Layer 2 of a small transformer language model trained on English Wikipedia (11 layers, counted from 0, width 128).
A neuron adds its activation times its output weights to the MLP's output. To switch it off is to set its activation to zero at one token and run the rest of the model.

Output weights of the MLP neurons that the questions are about. A number n stands for n times 0.0028.
n30: -27 55 -25 -15 5 26 -11 23 17 -38 13 -11 43 -33 -6 66 -47 -17 -10 -26 -20 7 8 35 -39 37 24 -15 28 -38 21 5 39 -46 2 13 -36 -2 12 -2 23 -19 -42 -18 -21 -48 -16 36 10 -30 -64 -50 -59 2 -10 29 13 11 15 -4 35 5 -23 -21 12 34 -21 19 61 20 11 16 1 -25 -7 -22 13 -2 -16 39 51 19 -27 3 5 5 30 4 36 -64 32 24 -13 -16 -39 -50 -20 -13 -60 -48 -3 -12 -22 -8 -39 35 17 17 10 -16 -11 54 5 -2 80 30 7 -41 10 -7 3 -10 9 12 26 -70 6 26
n45: -22 -22 22 14 4 18 39 -29 6 74 -7 23 -4 24 42 -9 -55 11 12 -10 -21 27 -2 0 -62 16 22 -9 19 7 -19 -4 27 5 -28 -22 9 -9 -21 9 -1 33 8 -16 22 -53 -27 -4 -11 -14 34 17 10 -2 14 56 26 -11 -18 19 -33 30 10 -3 -17 -26 29 6 13 -11 -15 -16 -6 62 18 -15 -1 -26 32 40 44 6 9 -39 -8 42 -12 -11 -21 2 -6 3 -26 12 30 -36 8 -37 -9 -12 -11 9 19 22 13 13 -13 4 47 -5 -39 -59 46 -44 -34 -16 11 -7 22 -22 -22 -6 9 -4 -27 -6 -14 -33
n57: 35 -18 -3 1 -5 -23 31 24 32 1 9 -32 -36 -6 -39 -16 2 -2 -3 60 17 17 24 10 -28 -23 8 -43 35 -11 0 5 -26 20 1 21 -5 -22 1 57 -58 -19 27 -11 -17 35 -16 11 11 -4 -10 -32 -47 13 47 -49 4 -26 -14 -5 8 -2 36 -18 20 -26 -18 -9 12 -38 20 2 6 8 19 -10 -48 1 18 30 -14 -23 52 -8 -19 15 1 -25 10 -18 -41 4 19 12 -10 8 -43 4 4 17 -39 18 22 -15 -13 3 24 36 36 17 26 3 4 -21 -26 24 26 -3 52 16 -17 1 -59 -36 23 -25 48 22
n58: -13 8 28 -36 -14 -34 -13 -45 45 -6 -16 13 4 -20 -13 -33 -15 -29 56 -1 -17 -21 -6 -15 69 10 -39 50 55 34 -8 28 -10 0 -32 -9 85 -17 -52 -8 38 33 -11 61 1 -2 -4 -43 9 -3 -7 20 11 25 31 -18 4 13 -20 10 -48 -13 -13 -17 65 -22 23 -12 -34 18 9 -10 -9 -85 34 7 -9 26 26 49 20 -23 42 3 -14 9 34 57 -39 -20 -1 -29 0 -22 13 -26 26 37 16 26 -48 -19 -27 59 27 -7 -10 -24 40 -3 -65 -32 69 6 3 5 -8 6 -36 -22 -44 10 2 2 56 -47 -16 -14
n68: -1 -41 6 23 7 1 12 -1 -13 -22 26 -33 15 40 26 12 1 18 -35 69 -1 3 13 3 -3 -14 -22 43 -27 -18 -37 -20 -27 12 4 19 23 13 11 2 23 -6 3 -6 -34 -42 9 36 23 -26 3 7 6 -33 1 -10 16 33 -28 17 -2 -20 14 -31 -15 57 36 -26 25 -6 18 -2 -10 -24 2 3 37 26 -16 -7 18 -29 -11 -6 -37 26 -11 -12 1 8 -53 -1 -13 -1 28 -21 -20 18 -9 12 16 -39 13 -22 -2 22 -15 -9 2 3 32 22 -14 6 -3 -32 -10 -15 5 23 -8 -21 8 19 -11 -16 -6 27
n153: 4 -27 25 -8 38 -23 15 -39 3 53 51 20 24 19 -11 -7 5 18 -75 31 50 -14 79 26 65 34 -8 -43 20 -15 5 -26 36 -14 21 -84 31 11 54 -23 -27 14 -34 -16 -12 21 -53 41 31 -41 -19 4 -4 -1 -12 -20 -9 -3 -4 -18 -50 -22 -5 -39 -8 7 16 21 90 67 7 20 24 -22 -4 -11 1 -26 -23 15 20 29 2 -38 3 19 -15 -38 -26 4 -6 39 -2 -75 -6 -22 -4 -8 60 -37 27 -8 15 -12 -22 31 12 14 -9 -11 9 -16 -17 -46 -5 49 -14 -9 7 7 13 -59 21 -44 -6 -29 -47 15
n198: -4 0 -39 -19 -48 17 13 24 -22 -21 -37 6 58 -21 23 -33 -34 1 19 23 -33 -16 17 -21 14 41 -4 34 -13 -10 15 -18 -26 31 -41 32 -50 -31 -62 0 27 2 -22 -3 29 12 7 -21 -38 0 58 27 61 -29 -11 -65 -40 -1 11 -35 26 1 28 -17 -25 12 -62 -7 7 24 12 -5 -11 11 48 11 -25 17 18 -17 -36 38 -8 -12 -25 16 12 -16 15 29 -6 -27 2 -6 10 0 -12 42 -25 -20 -27 -12 -22 4 16 10 -2 24 33 -2 22 -8 11 75 31 25 58 -44 -32 -34 20 39 -44 -1 24 -35 4 13
n246: 32 3 11 -23 35 -13 -9 -15 -2 6 -4 14 9 8 -5 8 -12 27 -5 8 0 36 -16 -10 -2 -7 14 39 5 -4 23 14 -6 13 -7 20 4 -23 31 -2 26 -9 7 -16 26 18 -23 10 5 -24 13 5 8 -26 21 -46 11 7 21 12 -17 12 5 -4 -15 -30 12 6 -18 1 -19 -9 -18 20 15 5 9 -14 12 -18 47 -27 -22 -57 -14 -7 -8 -11 31 -3 -7 6 -29 -16 -12 3 -28 14 22 5 18 14 21 -5 4 -37 0 -28 -14 -34 9 -17 2 -12 -3 -8 -24 12 -10 -28 20 -10 -10 -9 -5 -41 -5 14
n266: 38 -26 -9 -27 -34 -26 75 -16 42 19 15 -10 13 -7 -36 -38 -17 -33 14 -2 30 -18 40 3 -4 -27 5 -16 11 40 37 -32 -25 -2 -30 -4 -27 -11 -45 3 15 24 8 -1 7 -22 -7 34 -77 -14 33 23 -29 42 75 9 -54 -6 -35 -18 -7 16 -13 -36 -10 0 6 -38 -4 94 2 36 9 -21 -16 7 26 -52 15 16 6 -66 55 27 -3 53 15 -6 27 -18 -31 46 -24 -20 14 58 -11 14 31 -14 -56 26 2 18 -35 -3 -31 23 17 -5 -27 -13 -12 38 2 18 3 2 -5 29 -2 -21 -8 4 -23 -26 6 -10
n276: 2 1 -17 5 37 12 1 11 19 14 -29 -35 2 -2 -16 -23 33 -10 21 12 26 11 -21 19 16 -43 21 9 2 -12 -10 20 -22 30 -37 4 -7 -25 -28 25 -1 1 3 -10 -9 -44 39 -26 -17 -3 28 -21 -51 15 -6 19 13 37 65 12 14 24 19 11 22 12 -20 19 -13 30 3 35 12 -14 -24 33 -16 17 11 8 -41 24 25 -25 4 31 13 -11 -6 4 16 -28 -21 -5 -12 -66 -2 39 -16 31 30 -9 -28 -51 -32 -65 -15 11 -12 6 3 4 -19 -30 26 19 -39 21 46 15 9 28 -77 28 8 -8 -20 -22
n344: -41 23 21 -3 -13 -17 0 62 -17 26 -24 1 17 -22 29 -6 22 37 11 5 -7 32 3 -12 -5 -16 -24 12 -77 -25 32 -14 18 -55 -14 8 -3 -41 -23 0 22 -10 16 2 -14 49 6 11 8 28 -8 -34 47 -51 -30 -23 63 28 3 -41 -6 10 29 14 -1 13 8 -20 1 53 -25 -37 -15 -4 13 2 19 -25 -33 -18 14 -7 50 50 -26 -23 7 50 -55 -13 1 -19 -21 -17 25 13 25 34 -31 -4 35 -2 6 46 50 -21 -9 -2 2 3 -26 5 -33 -16 -42 -15 -5 -27 45 43 35 8 -19 -25 37 -58 9 28
n349: -37 15 -6 37 29 -4 -39 -11 19 -1 9 10 -11 -10 12 4 11 40 18 -12 -5 15 9 -6 -11 26 -16 -24 -7 16 13 -16 -2 -8 -1 -8 9 20 34 4 14 1 -29 25 -15 18 -2 1 -2 34 27 -11 -4 22 12 17 1 -33 36 -19 -4 24 -29 3 26 -52 28 7 -20 -14 -1 -3 -1 -1 6 -19 3 12 8 -1 9 -5 2 -17 -4 -17 -2 -13 -40 5 -17 -39 8 -8 -12 3 17 -1 16 -13 40 25 -9 -51 -20 -13 -4 -35 8 2 -26 -23 24 48 -3 14 -18 -31 13 -32 8 13 29 49 31 2 -45 -20
n371: 11 5 0 -28 18 -4 -7 17 -51 -2 -11 18 20 -23 24 -19 -41 -4 13 44 -26 -48 27 5 -25 -30 9 38 -2 24 -7 -11 -4 -48 -49 -19 37 -17 -42 -30 -21 36 37 27 2 12 4 7 10 12 22 -12 9 33 -9 -35 -11 12 21 6 16 17 -15 1 -21 44 21 25 20 20 40 10 -56 -5 0 1 -39 1 -1 19 18 -30 29 -35 -46 43 -16 15 27 -9 -12 21 -2 -3 0 -12 6 -28 -15 2 -15 17 38 -24 -7 -51 29 65 -41 -1 28 9 26 -3 2 14 7 31 45 -46 -3 14 -23 2 7 -33 -39 -30
n438: -1 -46 -28 -20 17 -8 1 -28 1 -36 -21 63 -5 47 3 -1 24 -10 10 19 -7 61 -18 -1 22 -4 -34 26 8 10 -10 7 -56 37 -35 12 -4 -6 -25 35 25 -10 -16 44 52 6 15 0 -20 13 17 -32 58 -64 8 -4 12 -39 -7 14 8 -18 15 35 21 -11 0 -18 -1 -5 -36 36 -15 20 33 4 35 1 20 -17 -40 -29 -32 7 -9 -18 14 8 -21 16 49 20 11 22 -30 11 31 -8 -14 -39 -21 -18 1 -1 -30 -1 -11 16 -19 12 28 -4 21 3 -21 -9 -58 20 -17 -21 -28 17 0 1 1 15 -10 -31
n502: -8 26 4 -19 -49 -60 26 -30 1 11 27 -43 -16 -9 1 37 15 -10 -19 -9 -13 9 -7 14 -11 10 -33 -22 6 -15 -17 4 2 -27 -21 -12 -12 -14 38 16 21 -12 -20 -17 11 -18 -1 -40 -1 15 2 -13 -33 -13 44 15 -54 -9 18 55 -6 11 -34 5 -13 34 8 -33 -33 -14 17 47 -44 21 -19 -20 36 10 -5 8 -5 -44 -33 -25 9 -3 -13 -35 -1 9 -21 24 44 -21 20 18 0 32 13 13 22 36 42 -12 29 22 1 -11 11 6 -31 -25 38 49 -12 -82 21 13 46 4 33 44 -34 58 -49 7 -6 -3
n506: 9 26 26 24 41 3 10 32 -18 4 -57 13 2 -33 25 45 -14 -13 6 -6 -52 -34 7 16 -22 18 -16 16 -7 1 -34 25 -15 38 -1 20 30 -2 -32 -10 -43 0 -18 47 -22 13 -8 29 -7 6 11 61 5 -24 15 18 -14 -13 -7 -33 41 14 4 -5 16 -11 -10 1 -48 34 -12 37 17 -19 19 21 1 15 7 -26 -59 -19 -16 20 7 -8 -24 21 -6 -1 -13 23 14 -43 7 -4 13 -13 -15 -34 3 -20 6 0 -23 13 -16 4 -51 31 10 -35 9 -10 -20 -8 26 -37 31 7 22 -20 1 -13 34 8 -1 -8

Each question names a token from some text and the token that comes next. It shows the activations a of the neurons there, in the order above. A number n stands for n times 0.0088.

Then comes g, the gradient of the next token's log-probability with respect to the MLP's output, scaled to length 1. A neuron's effect is roughly proportional to its activation times (output weights . g). A number n stands for n times 0.0037.

"p", then "ri"
a: -17 -12 -18 -15 -19 -19 -19 -19 -6 -19 -17 -18 -10 -10 -17 -18
g: -46 13 -11 -9 79 22 -50 3 16 -42 42 -20 -32 17 17 -32 10 -9 37 -19 -28 0 23 -17 13 -41 10 5 22 -13 -14 11 19 -57 5 15 -5 23 0 9 26 -16 13 1 -4 -4 -34 -52 -18 -1 -57 6 -27 7 -33 9 27 12 -28 -12 -5 14 -18 -6 4 -8 53 10 14 16 16 47 44 24 12 41 -19 -8 12 19 9 -22 -17 -18 -11 -8 37 -36 -23 -3 6 -30 33 50 -7 -12 -23 -3 3 -33 8 2 28 10 15 4 -25 -4 -14 -8 3 1 -4 -17 -12 8 -23 -10 27 54 -4 -6 -8 4 28 26 -16 1
Which neuron, switched off, lowers the next token's probability most? n198

"n", then "ing "
a: -19 -19 -15 -13 -8 -1 -14 -18 -19 -11 -12 -19 -14 -19 -18 -17
g: -23 -10 19 -7 -15 12 -21 -49 8 5 11 -53 -33 -14 -12 5 -36 18 25 -4 12 27 18 -19 -18 15 4 7 -24 -39 8 -2 8 20 15 15 2 46 -1 30 -12 -16 14 27 -19 29 -38 37 23 -9 -23 11 -11 -3 -42 21 -12 -15 16 -4 19 29 44 7 -63 28 1 -16 6 12 -27 33 -9 -12 57 16 -34 -2 21 40 -41 19 44 7 -2 28 31 3 5 -16 5 8 -42 -16 3 -60 -18 2 38 17 14 -39 2 21 -20 12 4 -11 -30 -27 25 -26 8 -12 -18 -21 -50 12 -15 19 11 9 2 -27 4 39 28 -3
Which neuron, switched off, lowers the next token's probability most? n502

"ot", then "es "
a: 1 -19 -6 -10 0 6 -18 -18 -19 -19 -19 -18 -12 -9 -17 -10
g: 22 -27 41 36 -39 14 -18 1 47 -3 -11 -9 5 -7 20 53 -13 27 10 14 -35 17 2 -45 22 15 -1 -36 20 -15 -19 -32 -3 39 -33 13 -7 -28 -18 36 -9 18 35 -36 24 21 -7 -30 19 -33 49 -17 20 31 -17 -51 -48 -22 -6 10 -4 -21 -7 40 31 8 -37 -24 -43 -40 -2 17 4 -30 3 -27 26 -7 -7 -10 14 14 -28 -22 -15 22 -23 26 -3 21 -35 -18 11 4 -4 4 17 7 -32 17 13 1 19 17 33 8 10 -13 -16 21 -20 -25 -13 7 -47 28 21 -9 7 -11 36 17 24 24 30 -2 -24 7
Which neuron, switched off, raises the next token's probability most? n198

"2", then "1"
a: -15 -16 -17 4 -18 34 7 -19 -16 -14 -16 -15 -19 -18 -19 -7
g: 87 -2 -11 12 -23 -6 21 23 10 27 17 2 -19 -28 8 -3 -20 24 16 -16 21 -6 -35 40 -7 -49 20 -18 26 7 16 -10 19 -18 -15 -6 -3 -26 33 -26 -40 9 5 16 14 50 -13 -33 -38 44 54 -8 -2 3 3 -32 -29 -1 34 -11 9 6 32 16 11 32 28 21 -4 -11 16 -24 2 5 -46 4 -6 -2 -29 6 -11 -4 2 24 14 32 -1 2 7 21 8 -16 -11 12 14 -5 -4 -14 4 13 -20 20 -25 -1 -3 -48 -14 32 -26 -38 27 -41 -34 -52 -48 -6 -8 16 -21 -24 4 55 0 -27 -14 27 8 -1
Which two neurons, each switched off alone, lower its probability most, in order? n30, n68

"ic", then "e "
a: -17 -17 -16 -19 -15 -3 -17 -18 -5 -15 -9 -18 -19 -19 -11 -13
g: 1 33 -46 -3 25 -9 -53 11 0 49 -9 21 -16 -10 -24 -41 -7 7 21 -4 -15 39 31 21 11 45 -6 3 13 22 5 -11 -8 -37 -40 7 -1 2 -9 -4 -4 -12 -34 -3 28 -47 -17 -43 -13 45 16 -11 -3 -4 27 -23 44 21 -11 -40 -47 2 1 30 -22 -9 5 -15 -15 -36 19 -32 -4 -10 18 19 -20 3 5 -3 33 10 -41 42 40 7 11 8 -1 26 -2 -23 -24 23 5 -11 17 -8 -2 9 -36 -7 -7 -6 -23 19 45 41 -8 -22 38 -12 55 11 17 6 17 5 -30 15 8 -11 -21 -24 -27 38 25 -43
Which neuron, switched off, lowers the next token's probability most? n68

"el", then "d "
a: -12 -9 -19 -17 -19 -15 -19 -19 -12 -15 -12 -14 -15 -14 43 -16
g: -9 30 -1 -17 45 52 14 -32 55 -40 14 1 -37 46 -20 -17 -10 6 11 13 3 -11 14 44 -10 33 1 -5 21 -8 -14 32 -10 8 1 -26 36 11 -26 5 32 -2 -7 -11 -74 -2 -29 -3 21 5 -8 -28 29 -8 8 20 18 -13 -57 -7 5 -26 4 -19 -26 -9 29 8 8 -12 -13 55 -17 4 -12 -32 -2 -20 10 -24 12 27 -12 49 2 -33 26 7 -43 -14 4 -30 -24 1 -2 -5 36 1 -8 -4 16 -14 23 -32 -3 -15 -24 23 -31 -16 2 41 -32 -10 6 -40 3 1 50 12 -5 7 -10 2 13 -10 2 57
Which neuron, switched off, lowers the next token's probability most? n198

"1", then "-"
a: -15 -12 -19 -9 -19 28 -4 -19 -19 -14 -18 -7 -19 -14 -18 -6
g: 35 17 -27 0 0 27 9 -15 9 8 22 16 7 12 66 -6 -11 -40 5 -5 -11 20 22 5 -15 -10 -63 3 2 -8 -5 37 -21 -24 21 -26 8 21 34 -17 3 7 -12 -19 24 29 -10 -28 23 7 22 7 -38 -5 26 3 14 5 4 -25 -20 39 16 22 -32 -14 -1 -2 50 -43 -11 -44 -9 14 -14 -30 4 8 51 14 -12 4 -2 -13 -8 -14 23 39 3 -34 -38 -41 -31 -27 -23 -8 33 -23 -29 12 -18 14 -3 30 7 -46 22 -14 32 1 -16 -23 3 -14 12 30 -52 -10 -12 -29 1 49 -5 -9 12 35 -3 60
Which two neurons, each switched off alone, lower its probability most, in order? n266, n68

"ac", then "tion "
a: -19 -18 4 -8 -17 -6 -6 -17 -9 -19 -16 -16 -19 -19 -18 -19
g: -35 -22 14 22 6 32 29 -40 -40 21 -38 24 -20 -5 -23 -34 -35 -51 5 15 -3 -27 0 -18 -39 57 -4 -1 -1 10 29 -31 -18 -23 -12 -26 50 36 -6 22 8 -48 -23 -8 31 -28 -8 -22 24 -15 34 51 23 -8 4 4 7 -17 15 -63 6 3 -6 16 0 -47 -5 36 24 -10 24 5 -51 -9 13 26 -10 -16 18 12 -12 6 19 9 16 -13 -17 3 20 42 6 22 15 11 -39 -18 12 3 -10 13 3 30 26 2 1 29 13 -33 -19 9 33 39 17 26 -10 -19 11 -18 0 -14 -11 26 -18 15 -23 -6 22 -28
Which neuron, switched off, raises the next token's probability most? n45

"C", then "am"
a: -6 -2 2 -9 -17 -19 -12 24 2 -18 -13 -19 -16 16 -19 -15
g: -25 33 -39 3 11 18 -7 1 -4 -11 7 1 -33 -2 -8 47 -17 3 3 -12 -25 21 11 1 24 36 26 25 -4 -48 -59 6 9 0 19 -11 13 14 -10 -33 -22 31 -18 9 -25 -5 26 50 21 17 -6 -21 36 -61 6 -15 10 -5 -23 0 5 19 9 -22 -3 38 -9 -6 1 17 -54 -30 -1 4 -13 -8 37 42 36 -55 -11 25 -19 16 -15 -21 -30 -31 19 -22 -3 19 -8 13 11 68 -22 18 -40 7 35 35 7 -14 -22 11 -17 -2 -11 10 -25 -43 13 12 14 37 27 10 -27 -2 -31 -23 12 -15 27 26 -2 -14
Which neuron, switched off, lowers the next token's probability most? n276

"ing ", then "the "
a: 7 -9 -18 -14 -10 -18 -10 -14 -12 -19 -19 -3 -19 -19 -19 -17
g: -7 51 7 -4 0 30 18 -3 -20 -46 -9 -3 -40 -8 13 -8 -2 19 0 15 10 -14 -3 12 11 -40 24 3 12 -7 -13 -4 7 5 -2 -9 4 -29 -4 -29 2 36 -34 -11 18 -15 16 -1 -27 1 34 4 41 -20 29 -1 -14 5 29 -2 25 29 34 -21 -39 -35 -3 -13 -17 -8 16 42 -39 -19 18 22 60 -20 -43 2 12 -9 -45 -12 40 -6 25 14 12 -4 -21 -26 11 32 -24 -43 18 -15 1 -14 -24 -28 35 -33 4 45 2 -9 14 -20 16 -68 0 -24 -16 30 55 19 36 -30 10 -20 -21 15 -19 45 16 0
Which neuron, switched off, lowers the next token's probability most? n344

"\n\n", then "==="
a: -14 -11 5 -19 -18 -9 -19 -5 -18 -15 -7 -16 -14 74 -17 -17
g: 18 3 -27 -2 29 -10 29 21 34 9 21 -6 -8 16 -16 -7 -16 -24 -25 7 -24 -7 -23 -21 26 -13 28 34 3 5 -29 -16 -56 -6 9 -12 44 -17 48 0 17 -9 7 -16 2 20 -35 26 1 7 -40 -1 1 -13 4 -21 38 -18 -6 59 -27 -34 17 16 61 -11 -1 -14 -25 -3 -9 3 10 -1 18 -14 -15 36 -11 -13 -3 -20 21 -14 -20 -6 -35 -18 39 21 32 -19 34 -4 -36 53 10 29 28 -30 46 20 -9 -32 -45 28 5 3 -16 19 -40 24 -31 26 -16 40 -5 8 -38 26 -13 -17 -23 19 -5 -40 -13 -5
Which neuron, switched off, lowers the next token's probability most? n438

"the ", then "s"
a: -17 -14 12 -16 -15 -17 -19 -18 -17 10 -17 -19 -14 -12 -19 -5
g: 6 11 -27 -27 23 14 -22 16 21 -12 -6 8 -36 5 72 -40 38 0 37 16 -5 -4 -5 12 22 20 39 -32 -2 -14 1 36 -9 -16 3 -3 4 2 -6 66 -28 -19 3 -4 -4 -41 1 -17 -14 6 -40 7 -14 -9 -31 -4 67 -19 -14 26 8 -59 30 15 -18 14 9 -15 13 -13 19 15 11 32 25 24 -31 14 5 -22 36 9 -11 4 -17 21 -3 6 36 -29 -3 -14 53 3 -20 -20 20 -11 -25 -29 55 -6 2 -15 4 -22 -35 19 5 -21 -21 -3 20 -11 -19 -8 -6 -25 4 38 -11 44 -41 -28 2 -17 -30 -18
Which neuron, switched off, lowers the next token's probability most? n266

"t ", then "al"
a: -5 -19 0 -14 -10 13 -19 -19 -13 -19 -15 -19 2 -19 -16 -14
g: -12 2 -11 -19 62 6 21 13 16 38 -25 -1 -9 -16 35 -32 -17 -65 -41 29 -7 11 -38 -6 8 -16 19 0 11 -5 29 -26 3 9 -29 -11 -42 -4 -20 9 -2 -14 -26 -2 5 -32 10 10 36 -20 -33 12 36 -17 3 3 5 1 -5 7 -1 -50 28 10 51 -13 2 -19 -12 12 7 -34 25 31 71 26 -17 22 -20 -13 67 -18 19 6 -16 -4 15 -41 32 29 -11 -29 -13 -19 3 17 -13 15 -19 -5 6 3 -36 12 -70 4 40 9 -7 32 -10 -2 11 -21 -19 24 19 5 18 17 -20 23 -5 7 -2 -26 3 16
Which neuron, switched off, lowers the next token's probability most? n502

"1", then ")"
a: -16 -9 -19 -12 -19 19 -4 -19 -19 -14 -15 -8 -19 -13 -19 -5
g: 40 2 -23 -4 17 14 33 -9 7 24 23 -36 22 43 13 31 -1 -2 -14 9 52 -10 -2 -25 16 -32 -12 -10 9 -5 -22 1 -16 6 21 -14 -3 12 89 -22 -35 13 -32 0 10 28 -40 -12 21 -37 -18 12 4 -1 -4 2 19 0 34 58 21 12 -19 -7 10 34 5 -17 -32 13 -6 -19 0 -18 2 16 24 -9 12 61 -17 6 -6 -9 -49 -4 -24 -16 -39 8 -9 -28 58 -21 -11 -18 -12 26 -41 -45 -6 -14 -32 7 6 -26 6 27 -26 -8 15 -20 -20 -7 -1 -2 -32 25 9 -51 -25 14 15 3 5 10 20 31
Which neuron, switched off, raises the next token's probability most? n68

"en ", then "d"
a: 20 -18 1 -17 52 7 -4 -18 -16 -19 -19 -19 -18 -17 -17 -10
g: 22 -2 10 -34 21 -14 -13 14 11 -6 19 -15 -7 10 -14 -16 -12 -24 -24 8 -29 7 2 42 62 -17 5 8 -31 -18 9 24 1 -45 3 -32 -8 5 23 21 24 30 -29 37 23 -31 -4 31 50 -13 26 -51 -21 -8 -27 -7 4 16 -3 -2 8 -2 70 -24 12 23 21 -9 -5 -23 -12 5 -36 34 -9 -14 35 -28 -5 -37 -3 -10 -30 22 -32 -35 -43 10 -22 6 4 -17 26 12 -23 -10 -21 18 1 14 19 13 2 -4 -23 11 -4 3 6 11 7 1 -29 44 10 2 50 -27 -33 30 11 -3 -6 15 75 -52 -9 1
Which neuron, switched off, lowers the next token's probability most? n68

"B", then "u"
a: -15 -11 2 -19 -19 -14 -9 -11 -8 -18 -15 -19 -18 -17 -18 -19
g: 30 3 9 33 6 21 -50 -16 8 -8 -14 21 -22 8 -30 -9 -10 -9 -22 -9 11 -2 31 -64 6 -9 11 -46 25 7 51 8 -7 -16 -8 -22 2 5 -6 7 -15 -8 -18 -37 -29 50 41 -33 -21 -2 50 19 17 -4 4 -22 -16 15 19 -44 -18 -23 -14 18 5 -4 9 -7 -29 -20 21 -8 -35 3 5 -16 30 7 -2 42 9 -8 -3 -19 -3 -6 2 45 29 -31 20 -6 -16 5 -25 -46 -7 8 41 3 1 -2 -4 -6 44 -22 18 -28 21 1 61 -25 4 4 5 -43 -26 -8 27 17 -18 -22 67 22 39 -1 -3 36
Which neuron, switched off, raises the next token's probability most? n349

"s", then "om"
a: -17 -16 -19 -13 -19 -15 -14 -18 5 -18 -13 -18 -18 9 -18 -19
g: 14 -12 18 8 -9 39 21 -1 -1 31 -4 25 -20 5 -2 15 -25 -43 12 -11 34 -21 -21 21 27 12 17 24 -3 -24 5 5 -20 37 33 -39 38 4 -8 34 -11 -27 -7 20 13 5 30 -23 -31 -27 -2 36 -10 10 26 -43 59 7 0 26 -16 10 32 12 -9 -24 -10 -24 -24 -8 11 -1 -34 4 32 33 -39 -15 -52 -23 54 -15 -6 9 -14 1 -49 -21 -20 -4 11 -38 -12 -15 -18 -35 36 26 -25 -4 40 -22 4 32 -9 1 -7 41 -8 1 -62 9 18 32 -54 -2 35 -2 6 -5 9 3 -29 -14 1 -10 13 1
Which neuron, switched off, raises the next token's probability most? n58

"n", then ", "
a: -19 -19 -16 -18 -15 -16 -17 -19 -15 -7 -12 -18 -16 -18 -16 -12
g: 26 21 15 34 -17 27 0 -21 -20 -38 -45 -32 -52 -20 -36 18 -34 27 7 -20 -5 21 18 -42 1 -3 -3 -13 12 29 -18 33 -23 -3 47 26 -37 22 -14 -15 17 -19 -24 -5 2 9 17 11 11 7 -31 17 -7 -2 4 -10 -23 20 -5 -10 29 28 33 -8 -19 -14 -17 51 -27 -34 12 15 -30 -30 46 19 -26 17 -45 16 -22 3 -27 -29 37 -1 -10 28 19 14 14 -16 40 -6 22 -16 -2 -11 10 13 -6 -22 6 -12 18 -26 -30 -18 53 8 -17 22 13 -8 23 -28 5 -21 35 12 -52 10 24 45 -17 47 -1 8
Which neuron, switched off, lowers the next token's probability most? n153

"B", then "ur"
a: -13 -13 -9 -19 -19 -10 -12 -19 1 -17 -19 -19 -17 -17 -13 -17
g: 14 18 -47 11 -17 -13 -10 -18 -10 -5 20 13 -27 -34 -1 -25 7 20 15 -11 23 -8 11 -1 52 9 21 2 16 3 11 24 -12 7 -7 1 -46 11 -20 10 -56 34 15 18 -23 6 54 30 -5 -33 20 -19 -4 33 5 9 4 39 -22 25 -21 17 -12 -5 11 -4 29 2 3 -23 -26 -21 -7 17 3 -10 20 -10 -10 -37 -1 14 20 -44 -20 -19 -38 -41 -18 -2 40 -51 25 46 -44 -16 29 47 10 27 -13 4 -36 -4 11 -31 28 -6 0 22 -9 -36 -40 16 1 -1 37 -34 -5 19 15 -17 44 6 -9 8 -35 53
Which neuron, switched off, lowers the next token's probability most? n506

"ing ", then "res"
a: -19 36 -17 48 -19 -13 -19 -19 -2 -19 -13 -12 -17 -18 -19 -18
g: 5 3 -32 -3 11 8 -50 5 54 24 14 -28 -15 -28 4 -3 -3 14 27 -21 -11 -12 7 4 -26 16 -11 -32 -18 34 19 -22 -21 -50 3 1 12 -10 -18 42 -25 -19 -32 -58 -7 23 -18 -7 13 20 -30 10 -15 28 28 34 -9 -21 -17 -21 43 8 9 2 -9 39 -15 -24 -26 36 2 27 41 -29 42 46 36 0 -10 -9 7 -18 18 -29 39 -18 1 18 -1 8 -8 -13 61 -9 14 -21 -10 -9 -9 0 18 -31 -22 12 22 -3 -4 11 14 -10 10 -20 25 17 3 -2 23 -45 -40 15 12 33 -23 -43 5 41 27 -42
Which neuron, switched off, lowers the next token's probability most? n246

"ch", then "an"
a: -15 -18 -19 -14 -19 -19 -17 -18 18 -15 -10 -19 -19 -19 -19 -18
g: 3 16 -25 12 -5 23 1 32 -18 -41 15 -10 30 -2 -41 -9 -22 2 22 38 -9 24 11 47 -36 11 -3 19 27 42 16 -18 -17 -34 4 -17 26 12 25 -38 -18 3 -11 9 -25 23 -12 -15 5 -11 7 -16 29 -22 -18 -10 8 1 -18 9 -26 -61 -1 14 -21 33 7 0 3 -12 12 7 -21 -19 14 -13 66 9 6 -44 4 8 11 33 37 8 0 5 -36 46 24 -23 6 9 13 25 -21 10 8 13 60 -4 29 -8 -38 -10 -34 12 27 1 -70 -7 -22 -13 -10 9 35 -16 4 8 -82 -6 2 -14 -6 10 -5 -12
Which neuron, switched off, lowers the next token's probability most? n276

"in ", then "18"
a: -19 10 -18 -18 -19 -19 -19 -17 -14 19 0 -6 -6 -19 -17 -19
g: -7 -1 -2 11 -31 49 20 -14 -39 -7 -61 29 0 30 -22 -6 -8 -27 1 -10 -6 4 9 -15 -31 7 -6 49 -38 -19 -38 37 -28 -16 -27 7 7 9 -25 -1 19 -44 26 9 -19 -22 5 12 7 56 -3 26 10 34 -34 -36 47 25 54 -7 -14 -24 20 -10 39 1 32 0 9 -5 22 18 -45 -4 14 24 -29 -4 8 62 -64 20 35 18 -18 36 15 -17 5 -18 -2 -10 22 -7 11 -21 -12 9 -18 7 5 5 2 -18 19 -14 -41 -15 10 -38 -22 10 9 24 -1 -10 28 -3 -20 15 -6 34 5 -27 14 -2 -11 -1
Which neuron, switched off, lowers the next token's probability most? n153

"er ", then "tr"
a: -18 -14 -19 59 -18 -15 -15 -18 -5 -18 -17 -19 -17 -11 -18 -17
g: 4 10 -15 6 20 8 -3 19 42 7 25 12 0 -14 -2 1 9 2 -8 -15 7 -4 -36 -10 -3 29 -3 -31 13 -1 -4 -5 -26 -10 34 -52 34 23 1 47 -31 -64 -29 -44 0 3 5 -3 25 19 -29 25 -21 -5 1 46 -11 -12 -27 42 21 -13 37 -2 -4 26 9 15 -40 28 -34 4 68 -19 -1 65 4 15 11 -1 9 23 40 -21 -15 -21 -46 27 1 13 -9 -29 22 -14 -62 -9 23 -15 -7 18 6 -8 -7 -13 -17 10 -7 -27 13 32 -20 18 -19 6 20 -38 12 -6 -33 -17 -6 9 -2 -41 33 27 -16 -29
Which neuron, switched off, lowers the next token's probability most? n371